Layer 4 of a small transformer language model trained on English Wikipedia (14 layers, counted from 0, width 64).
A neuron adds its activation times its output weights to the MLP's output. To switch it off is to set its activation to zero at one token and run the rest of the model.

Output weights of the MLP neurons that the questions are about. A number n stands for n times 0.0041.
n0: -10 -28 32 16 33 -20 2 -40 23 -23 10 -11 29 -39 61 -5 21 -42 -62 13 23 -57 -22 6 -26 13 -22 -1 8 3 -38 -14 43 6 0 -4 28 -26 -7 -6 -16 -4 1 24 -44 -5 -39 -24 6 8 25 -40 47 27 -52 4 26 3 7 -1 11 30 25 39
n8: -9 22 -2 24 -9 73 42 -53 28 -2 40 36 -41 0 0 42 2 -39 -24 33 17 -4 38 -40 -12 4 -20 49 3 -10 -30 10 3 -48 17 -16 -2 19 -29 11 -27 -34 -9 -34 -4 -15 13 2 4 3 -50 11 -8 -13 -21 -17 -14 -19 -3 7 16 -28 27 -38
n17: 9 39 0 -70 -36 13 -21 -8 -17 51 6 -26 14 4 -44 -43 26 28 -30 -13 -17 -23 -14 31 -33 -29 30 -18 -37 -7 12 -28 -24 -5 -38 14 20 -6 -6 13 -28 -14 -37 -5 13 -47 -7 -11 -13 -8 -23 -9 -33 -9 -3 55 -25 36 -3 22 -36 24 14 53
n25: 8 38 -32 20 -22 -3 -38 -8 58 -1 46 -19 -40 -19 -43 60 -9 3 -37 -26 18 -11 -32 17 45 -39 -21 2 4 9 8 10 -6 12 -10 17 -33 6 -54 -27 -13 7 30 20 -21 30 22 14 -4 -26 19 18 -21 -37 -24 -29 67 -41 34 64 17 -42 41 1
n28: -11 40 24 54 -20 5 49 5 10 -39 9 -29 35 -40 18 -52 9 -52 38 10 21 -30 58 53 -24 38 6 -12 38 1 -22 55 27 -33 19 5 0 15 12 31 -39 47 -65 -23 9 19 53 -15 -29 35 3 -17 -29 -13 -29 8 29 44 1 20 0 -27 -33 0
n41: 34 7 -10 4 -69 -18 33 -9 6 -22 -41 -12 84 -8 54 -41 13 8 5 -23 32 -32 -17 13 -25 -35 -42 -4 51 15 -18 -1 31 13 66 -4 -62 -4 -28 11 14 13 -4 22 -38 -23 -6 -89 30 3 3 -14 61 -15 -15 15 11 21 -9 14 20 -6 -16 5
n42: 4 -27 -33 -13 13 -3 -62 -44 -6 31 10 41 -18 -49 0 3 56 -23 -19 -3 -53 8 -17 -17 7 6 29 -3 -7 -5 -26 56 25 24 35 13 -40 -12 -10 20 -16 -13 2 -11 -41 -45 -49 11 -6 31 -12 52 -10 4 -1 -11 8 -32 26 -14 12 5 12 9
n48: 22 -24 8 49 -71 -47 -15 -12 -20 -7 -6 26 30 -34 -2 -13 18 12 -64 38 0 17 -22 -17 -5 -64 -17 -13 -35 -7 26 -12 -54 -18 46 -14 17 56 -72 10 10 24 16 21 7 3 12 -30 -20 -5 28 6 12 -29 37 -18 37 9 -19 21 -11 0 -2 1
n64: -28 1 -2 2 11 -31 -14 -14 -35 2 49 -33 -2 31 12 -14 41 11 -27 13 -19 13 12 32 34 11 33 -33 -10 28 47 -31 -59 53 -38 9 -17 8 -19 15 -22 -9 -56 0 -2 4 -32 -20 1 -22 -22 10 6 21 5 -36 -19 4 13 10 -16 30 -20 -3
n103: 24 42 44 14 -24 47 21 23 7 20 30 -34 24 -54 -26 25 8 12 -17 -37 0 -43 33 31 16 15 -32 5 0 -1 20 45 -18 -72 -39 3 -30 -16 -1 -4 6 10 -40 22 -29 7 -1 19 -2 33 -10 32 20 -30 -78 0 35 3 -11 23 -16 -58 4 -44
n104: 19 28 -32 14 3 22 16 17 -15 10 -21 43 6 62 1 -24 -51 -2 -50 9 21 24 -29 -9 14 28 -5 18 18 65 -1 21 -20 33 -5 -15 30 4 10 -7 -4 13 -12 2 -3 22 -3 -7 51 -45 -4 -7 -35 3 45 -5 8 47 30 27 17 -17 23 20
n108: -26 -44 -24 37 34 -4 14 -25 2 -7 -40 -43 -4 15 17 17 32 -1 -50 29 -67 62 -20 -2 -54 18 27 -35 -11 13 1 -18 -10 35 19 10 -22 -51 -25 -12 15 24 -3 16 -16 14 12 -46 6 32 -27 -35 -3 -10 66 9 37 18 -11 5 -16 39 26 57
n117: 10 -3 -39 -41 -3 -8 -27 -1 54 41 -7 35 7 -8 8 -1 -9 -30 -25 -12 -11 12 27 -3 24 -45 -34 -20 -44 -28 29 -9 6 56 11 -36 27 1 -19 -27 53 15 22 34 45 45 11 93 -4 21 -34 -1 44 -6 -14 -30 -5 6 -36 9 14 21 53 -54
n119: -13 -36 35 -35 -7 42 -3 62 -8 -4 12 26 -1 -14 -24 18 7 -26 40 11 -28 5 35 -32 38 -19 19 47 -18 -15 -4 -2 -27 56 -14 8 -39 -19 -33 -9 -43 -15 33 -1 43 -29 -57 17 41 11 -44 22 0 10 -5 -40 12 2 -45 -9 -42 38 7 -18
n120: -26 5 26 -45 -52 -35 13 45 18 14 6 -29 12 68 18 -4 5 15 -1 -16 7 33 -10 -8 -10 -28 3 51 20 8 57 -3 16 35 -59 28 45 2 -7 27 32 -13 -19 -20 58 -33 -31 -47 22 -22 36 -4 19 -34 10 -6 -56 -18 -37 2 2 32 -45 -22
n126: 27 -22 4 -22 31 -25 27 0 -31 -3 7 -29 -29 -25 -12 94 37 -8 35 -9 -2 26 32 34 21 -17 -16 -9 -13 -15 -49 20 13 -25 -34 35 -15 -70 -16 42 -31 -17 -27 -40 11 -19 -11 14 19 -46 -15 -14 52 -34 -37 8 53 38 -20 -36 -5 41 0 -4

Each question names a token from some text and the token that comes next. It shows the activations a of the neurons there, in the order above. A number n stands for n times 0.024.

Then comes g, the gradient of the next token's log-probability with respect to the MLP's output, scaled to length 1. A neuron's effect is roughly proportional to its activation times (output weights . g). A number n stands for n times 0.0057.

"ides", then " it"
a: 4 -1 -5 2 0 1 -2 0 1 -2 -10 5 -1 -4 -7 -2
g: -1 -25 7 -25 14 5 40 -15 8 14 22 -9 38 -8 -15 27 39 -2 19 33 -28 -14 -2 -14 -35 -20 39 6 34 -5 16 -14 -18 7 29 1 -33 -23 -17 26 30 -19 -17 3 -6 -32 15 -36 -7 -6 -33 -44 12 16 -24 -2 4 4 11 -14 31 -31 -30 -11
Which two neurons, each switched off alone, lower its probability most, in order? n104, n108

" t", then "w"
a: -1 7 0 -1 3 -1 0 0 -10 -5 2 0 2 -4 -13 -1
g: 8 -5 -12 18 -34 -22 -17 27 11 -3 -17 0 -48 -1 0 -21 -26 40 5 22 -3 17 -17 0 14 -16 16 39 -6 1 -7 22 14 -31 50 31 9 5 22 -4 -13 -5 -4 37 -31 12 -21 -18 -4 -14 -12 11 29 -16 -30 -30 4 -31 13 1 20 -36 -54 -21
Which neuron, switched off, lowers the next token's probability most? n64

" up", then " to"
a: 2 3 -3 -4 6 1 -2 -1 -2 -3 0 1 -1 -5 3 -1
g: -3 25 30 -18 33 -17 11 -29 -16 28 57 26 7 -26 22 12 45 -11 11 -13 7 68 8 7 0 -7 -3 -2 -19 8 32 -13 1 -44 -9 23 33 -16 -1 -20 19 -24 5 36 -5 -25 13 7 10 -18 -4 -3 9 16 -10 25 -9 22 -8 -30 -2 31 -4 9
Which neuron, switched off, raises the next token's probability most? n28

"ov", then "sk"
a: -5 -1 1 6 0 0 -3 5 -3 1 1 2 0 13 7 0
g: -19 -3 9 21 -17 18 -1 32 30 -30 13 -5 -30 17 -25 -5 -7 0 -33 3 5 15 -6 2 4 -1 -5 26 -11 22 -17 74 -4 49 22 -31 -1 -26 15 -6 13 12 -30 -14 9 23 -31 -22 2 -28 -2 17 -14 -43 3 13 22 11 -9 30 5 43 -20 23
Which neuron, switched off, lowers the next token's probability most? n119

" comm", then "on"
a: 1 11 -8 1 18 -3 -1 0 -3 -2 -1 2 -3 -1 -2 1
g: -41 11 -28 17 -19 -11 10 13 0 28 -1 23 31 -9 28 19 6 9 36 22 -31 -2 17 -17 28 6 11 7 -28 26 2 0 4 -59 -11 28 3 -24 33 12 26 3 -35 -1 2 -14 12 -17 -18 -14 -4 -10 -11 4 -2 15 15 12 -21 -25 48 -63 -18 8
Which neuron, switched off, lowers the next token's probability most? n28

"ene", then "z"
a: 0 0 -3 -19 -1 0 1 4 5 0 -1 3 2 -3 -2 -6
g: 10 -29 3 -22 19 -30 -16 -12 -42 32 4 18 4 19 28 27 -12 -1 5 25 -24 -41 -17 51 -25 -18 23 0 -23 16 -3 -8 36 20 -15 -21 17 -1 30 37 24 27 -18 -2 4 3 -8 -27 -24 -4 3 7 22 2 -17 36 -22 -21 -17 38 -23 -33 -12 7
Which neuron, switched off, lowers the next token's probability most? n25

"o", then "ides"
a: 0 2 1 2 3 1 -1 0 1 -5 -8 2 -8 -3 -1 0
g: 11 27 -21 26 11 -9 -2 6 -25 -5 -9 16 -8 7 34 11 -5 -24 -3 -8 -20 1 44 -4 -7 -18 5 -32 -11 27 -28 -5 28 46 -34 7 -11 41 50 16 -12 9 -21 6 -16 -5 -39 -24 -15 -26 14 -18 -6 12 7 3 -17 -5 -10 -24 -26 0 -72 -6
Which two neurons, each switched off alone, lower its probability most, in order? n117, n103

" J", then "ac"
a: 1 0 0 -2 2 0 -2 0 3 1 6 -1 3 1 0 2
g: -11 -22 17 44 -3 -7 40 -11 23 -26 -14 -29 6 -42 11 7 -7 -25 33 9 50 34 41 -20 -35 14 -12 -8 -4 -20 -8 -10 -4 -1 -46 5 -6 27 -2 26 -10 27 17 3 5 -27 0 -27 -1 16 2 -23 25 -14 -13 -26 16 -2 -42 -21 -29 -14 2 -13
Which neuron, switched off, raises the next token's probability most? n104

"s", then " e"
a: -7 1 0 1 4 11 1 0 3 -1 -10 0 -1 -1 11 -4
g: 8 -21 6 -12 25 25 26 -17 12 -9 -2 -1 9 -18 11 22 20 -24 4 11 0 11 3 21 -12 -41 60 7 -4 -8 7 -22 -14 -10 18 -23 -40 -15 -14 -3 -12 4 9 19 -33 -16 -59 -36 -9 37 -31 9 23 30 16 -15 -38 -43 11 -21 3 9 22 12
Which two neurons, each switched off alone, lower its probability most, in order? n104, n41

"y", then "-"
a: 0 -1 2 0 0 5 -6 0 3 0 -11 0 -1 0 5 -2
g: -14 28 -20 9 11 -13 -36 19 11 -32 -9 -5 47 -24 -32 -22 -26 36 -16 -24 18 -11 17 -3 -1 -26 -2 3 -16 -3 -22 -12 -5 27 27 12 -28 -10 -6 56 -14 0 -2 -1 -43 17 -11 -24 28 -4 18 -1 -12 16 29 -2 2 -25 -15 44 -20 46 8 9
Which neuron, switched off, lowers the next token's probability most? n41

"ab", then "or"
a: -7 1 1 3 -3 12 0 13 -4 0 4 0 0 0 3 -2
g: -16 15 -8 -15 -14 12 31 24 -1 9 -61 -22 -41 -7 8 4 26 -10 -3 -3 5 25 6 -63 24 18 -6 4 9 -25 -10 -29 7 -38 2 12 8 6 0 -28 -19 -26 31 36 -19 13 -1 -7 -9 6 8 -46 -22 -30 10 -19 2 -4 5 3 -16 36 38 23
Which neuron, switched off, raises the next token's probability most? n41

" c", then "ens"
a: -1 1 -8 -4 0 0 -1 -1 0 0 -1 2 2 0 -6 0
g: 2 -1 -35 36 -34 -30 -17 6 19 -31 -21 -9 -27 -27 0 -27 -22 10 18 -15 27 16 -21 7 -34 -32 -34 -5 1 -3 -42 -9 10 -40 33 -17 -17 14 -6 42 -8 17 -14 8 -8 12 -25 -6 4 -3 27 -18 -12 28 -8 -25 -8 4 19 -3 -40 41 -21 -7
Which neuron, switched off, lowers the next token's probability most? n17

" s", then "ugg"
a: -1 2 -2 1 5 -3 -1 4 -3 0 -1 0 -1 0 -19 1
g: -20 22 -13 29 22 16 -6 -11 5 5 -33 -15 15 -38 -25 37 37 -22 -20 -3 0 -5 48 -13 -5 -15 3 25 -5 33 -22 8 31 11 19 -25 5 -36 -40 -28 12 13 23 4 -27 -22 -30 29 -1 4 11 5 17 1 32 -25 25 -3 -38 16 2 38 -1 18
Which neuron, switched off, lowers the next token's probability most? n120

"ation", then " w"
a: 4 3 -2 -5 -2 8 0 -5 -3 4 -2 5 1 1 -5 -4
g: -7 -9 7 4 4 -25 -15 -13 -7 20 18 11 6 -14 7 -11 -6 18 -20 -2 32 -40 10 -40 34 27 -15 32 -8 29 -60 -17 15 -1 10 14 -15 20 3 -22 -30 3 -1 12 9 30 17 34 -11 13 -39 20 -26 -25 4 -24 28 -10 9 29 52 0 19 -31
Which neuron, switched off, lowers the next token's probability most? n120

" of", then " "
a: 1 40 0 -2 1 2 12 2 0 -3 -2 0 0 4 0 0
g: 3 -30 4 10 -15 16 19 11 -8 9 5 -29 -44 -4 10 -22 -47 -8 11 3 23 16 15 -16 -14 11 21 -27 27 -37 17 16 4 0 -11 22 -27 -40 39 -39 35 28 6 0 -29 11 -14 -19 22 -27 -6 11 -33 -22 1 -2 24 -16 27 0 -41 29 -3 -30
Which neuron, switched off, raises the next token's probability most? n8

"P", then "ar"
a: 12 3 1 0 -2 1 0 6 0 -29 0 1 -3 -1 5 -7
g: -6 57 7 0 22 -10 -10 -36 -31 -5 44 24 -24 -45 26 -2 18 -43 11 19 -31 35 -4 19 12 -2 -26 9 42 6 13 16 -4 16 18 -3 -30 -13 16 -4 -7 23 30 -23 -17 14 -9 -16 4 31 -3 -18 -17 19 50 3 18 -18 12 9 3 14 -6 12
Which neuron, switched off, lowers the next token's probability most? n103

"1", then "9"
a: 6 1 -1 0 1 -3 -2 3 0 -16 0 0 -9 -4 -1 -5
g: 17 -3 17 18 37 -8 14 -5 3 9 3 -8 23 -13 12 -2 -20 -12 -30 -21 -4 20 -1 -2 7 29 3 -14 23 2 -18 18 -17 -16 -40 -1 -3 12 18 57 -13 -1 14 -17 40 -30 -13 -29 36 -59 12 19 34 4 -10 -5 -30 -53 8 17 -5 26 -20 -27
Which neuron, switched off, lowers the next token's probability most? n117

" acc", then "ess"
a: 0 4 -10 1 6 1 -3 10 5 -1 -4 0 0 -2 -2 -4
g: 13 -32 -15 1 11 -8 -2 -21 -17 -12 -1 19 8 2 -13 -17 22 -4 28 12 24 -34 5 12 -36 -63 -42 -29 -52 20 -14 8 44 -8 -10 16 6 32 -16 32 -22 -10 12 -23 4 -9 -38 4 -33 2 5 32 -4 16 -23 26 5 7 -16 -24 12 -12 -18 -18
Which two neurons, each switched off alone, lower its probability most, in order? n48, n104

"c", then "ial"
a: 3 -2 0 6 1 5 -3 -1 2 -1 0 0 -2 -1 14 10
g: 36 -14 -6 -34 -30 17 -26 -26 -19 29 25 -18 -40 9 -34 35 19 -6 48 13 1 -3 16 26 5 21 -11 -10 -1 -18 -37 -1 8 -7 1 -19 -16 6 -20 -15 -23 22 -15 -18 -27 -18 0 -11 -20 -32 16 54 33 -26 -9 -10 23 -3 -2 11 28 -22 -22 -2
Which neuron, switched off, lowers the next token's probability most? n126

"|", then " B"
a: -2 6 0 3 0 0 5 7 -3 1 1 2 2 1 -5 1
g: 39 14 14 -16 -11 -20 -21 -4 -20 -11 -17 -23 27 0 8 -11 26 31 -2 7 -10 -28 -4 -9 4 -21 -16 11 -33 12 -8 -13 -4 -5 18 10 -22 -10 14 1 11 4 49 34 54 18 43 -3 -18 13 -11 -25 21 -1 19 -52 21 -6 13 -17 34 18 -14 54
Which neuron, switched off, lowers the next token's probability most? n48

" found", then " in"
a: 5 0 -6 1 -2 -2 1 -1 1 2 0 -4 -2 1 -1 6
g: -38 -17 -8 -28 -12 5 47 -39 13 18 -46 -11 15 -30 -3 7 46 12 13 -7 -28 15 12 -43 12 -16 29 -8 20 18 19 20 -15 20 -1 5 4 -27 -19 -10 21 7 16 -27 -35 4 -12 -14 -17 1 -34 -38 -1 0 -33 20 10 14 -2 -23 -4 -13 -38 -24
Which neuron, switched off, raises the next token's probability most? n108

" of", then " d"
a: 0 28 0 -1 1 1 12 1 -1 -8 -1 1 0 7 0 -7
g: -29 17 1 -11 -19 -42 -28 -41 -9 -9 -38 21 4 29 20 -19 14 54 -9 -4 30 -13 5 -17 -4 -37 1 -1 -23 -12 -29 9 38 24 -4 28 -41 13 17 -29 -4 14 20 -4 -35 31 5 10 -2 11 -44 24 -15 2 5 -32 6 9 11 6 17 -5 -8 23
Which neuron, switched off, lowers the next token's probability most? n42

"ers", then "ons"
a: 2 0 -5 3 0 9 1 1 4 4 -2 9 0 -2 1 -5
g: 5 10 -13 3 -16 22 15 19 0 -7 -43 -2 -15 -13 30 -13 -16 -66 -15 -15 -47 9 -43 37 -2 -17 1 -28 -11 9 -21 -15 19 -3 -45 1 -16 -9 -15 7 -28 17 -4 25 3 32 -2 -19 -15 34 -6 9 12 12 -1 41 14 46 -6 6 13 -13 14 29
Which neuron, switched off, lowers the next token's probability most? n108

" In", then " the"
a: -2 2 2 -48 0 1 -4 1 -1 0 2 3 0 0 0 2
g: 9 17 -21 12 2 14 14 18 -22 -4 25 -5 38 -11 -11 -30 -40 21 48 -6 -28 29 -32 29 -10 11 -6 -7 6 6 37 7 -5 2 -31 -22 20 -3 -27 29 8 -20 45 6 -6 2 -20 16 22 15 5 -5 45 -16 -35 -8 -30 10 0 6 36 -30 -11 -36
Which neuron, switched off, lowers the next token's probability most? n25

" ", then "eth"
a: -1 8 1 0 0 -2 -1 -2 0 -1 1 4 4 0 -4 0
g: 37 -40 -15 -48 13 13 28 -26 -6 -15 5 18 17 12 -18 5 -29 19 -29 47 13 -7 11 3 -29 37 14 2 37 4 -14 -21 28 7 -11 7 24 24 -16 -9 -13 12 3 39 8 20 23 -4 2 -2 26 -24 -8 -41 -15 0 17 34 -21 34 2 26 -5 31
Which neuron, switched off, lowers the next token's probability most? n108

"ic", then "ul"
a: 2 -1 0 6 0 4 1 2 28 1 -1 1 -7 1 0 7
g: 4 -7 9 9 -9 -16 -9 8 -29 -43 -2 12 -11 32 -6 9 15 -26 8 10 34 40 -7 7 2 -13 -35 3 -9 3 -1 -11 13 2 -4 -19 10 -9 9 3 -52 8 -36 -13 2 -44 -35 1 -6 0 13 17 -37 64 44 -24 -30 -16 16 -30 -13 12 -16 -33
Which neuron, switched off, lowers the next token's probability most? n64

"ob", then "y"
a: 0 6 0 3 1 3 -2 -5 -1 1 -2 0 4 -3 -7 0
g: 24 15 71 -6 -2 -10 -14 3 32 11 20 31 -11 35 -11 -1 29 35 12 8 -10 15 53 -29 10 -1 14 -3 16 -52 19 0 -5 -41 16 -5 18 10 6 17 22 18 1 -14 7 29 11 18 20 -2 -9 -4 11 3 18 42 -13 4 9 18 27 -1 -38 3
Which neuron, switched off, raises the next token's probability most? n120

" are", then " made"
a: 3 16 0 0 -1 3 10 14 -4 0 -3 5 1 -4 32 -3
g: -16 -2 -39 22 54 -16 -22 -16 -22 12 17 -1 -35 -49 2 48 -19 -17 -22 -16 4 -3 21 -25 18 -34 22 -4 -2 -8 -15 36 12 19 -6 -1 -34 -25 -1 -20 -2 34 19 -20 -24 4 -46 4 28 -22 3 8 -6 -9 -14 -10 11 -1 -29 3 -38 -11 6 4
Which neuron, switched off, lowers the next token's probability most? n42

"ing", then " a"
a: 3 0 -2 1 -4 7 -2 -2 2 1 -1 4 -3 -3 -8 -2
g: 12 -7 20 -20 22 41 18 -39 32 4 -15 -21 29 -32 -25 13 14 -4 -2 16 -14 -4 10 -38 -25 -15 18 -20 28 -6 -1 -2 14 -27 25 -5 -6 -38 -9 -25 23 -22 19 -6 -12 24 -15 -32 -18 -7 14 4 50 -3 -42 24 7 -22 20 9 38 -25 1 34
Which neuron, switched off, lowers the next token's probability most? n41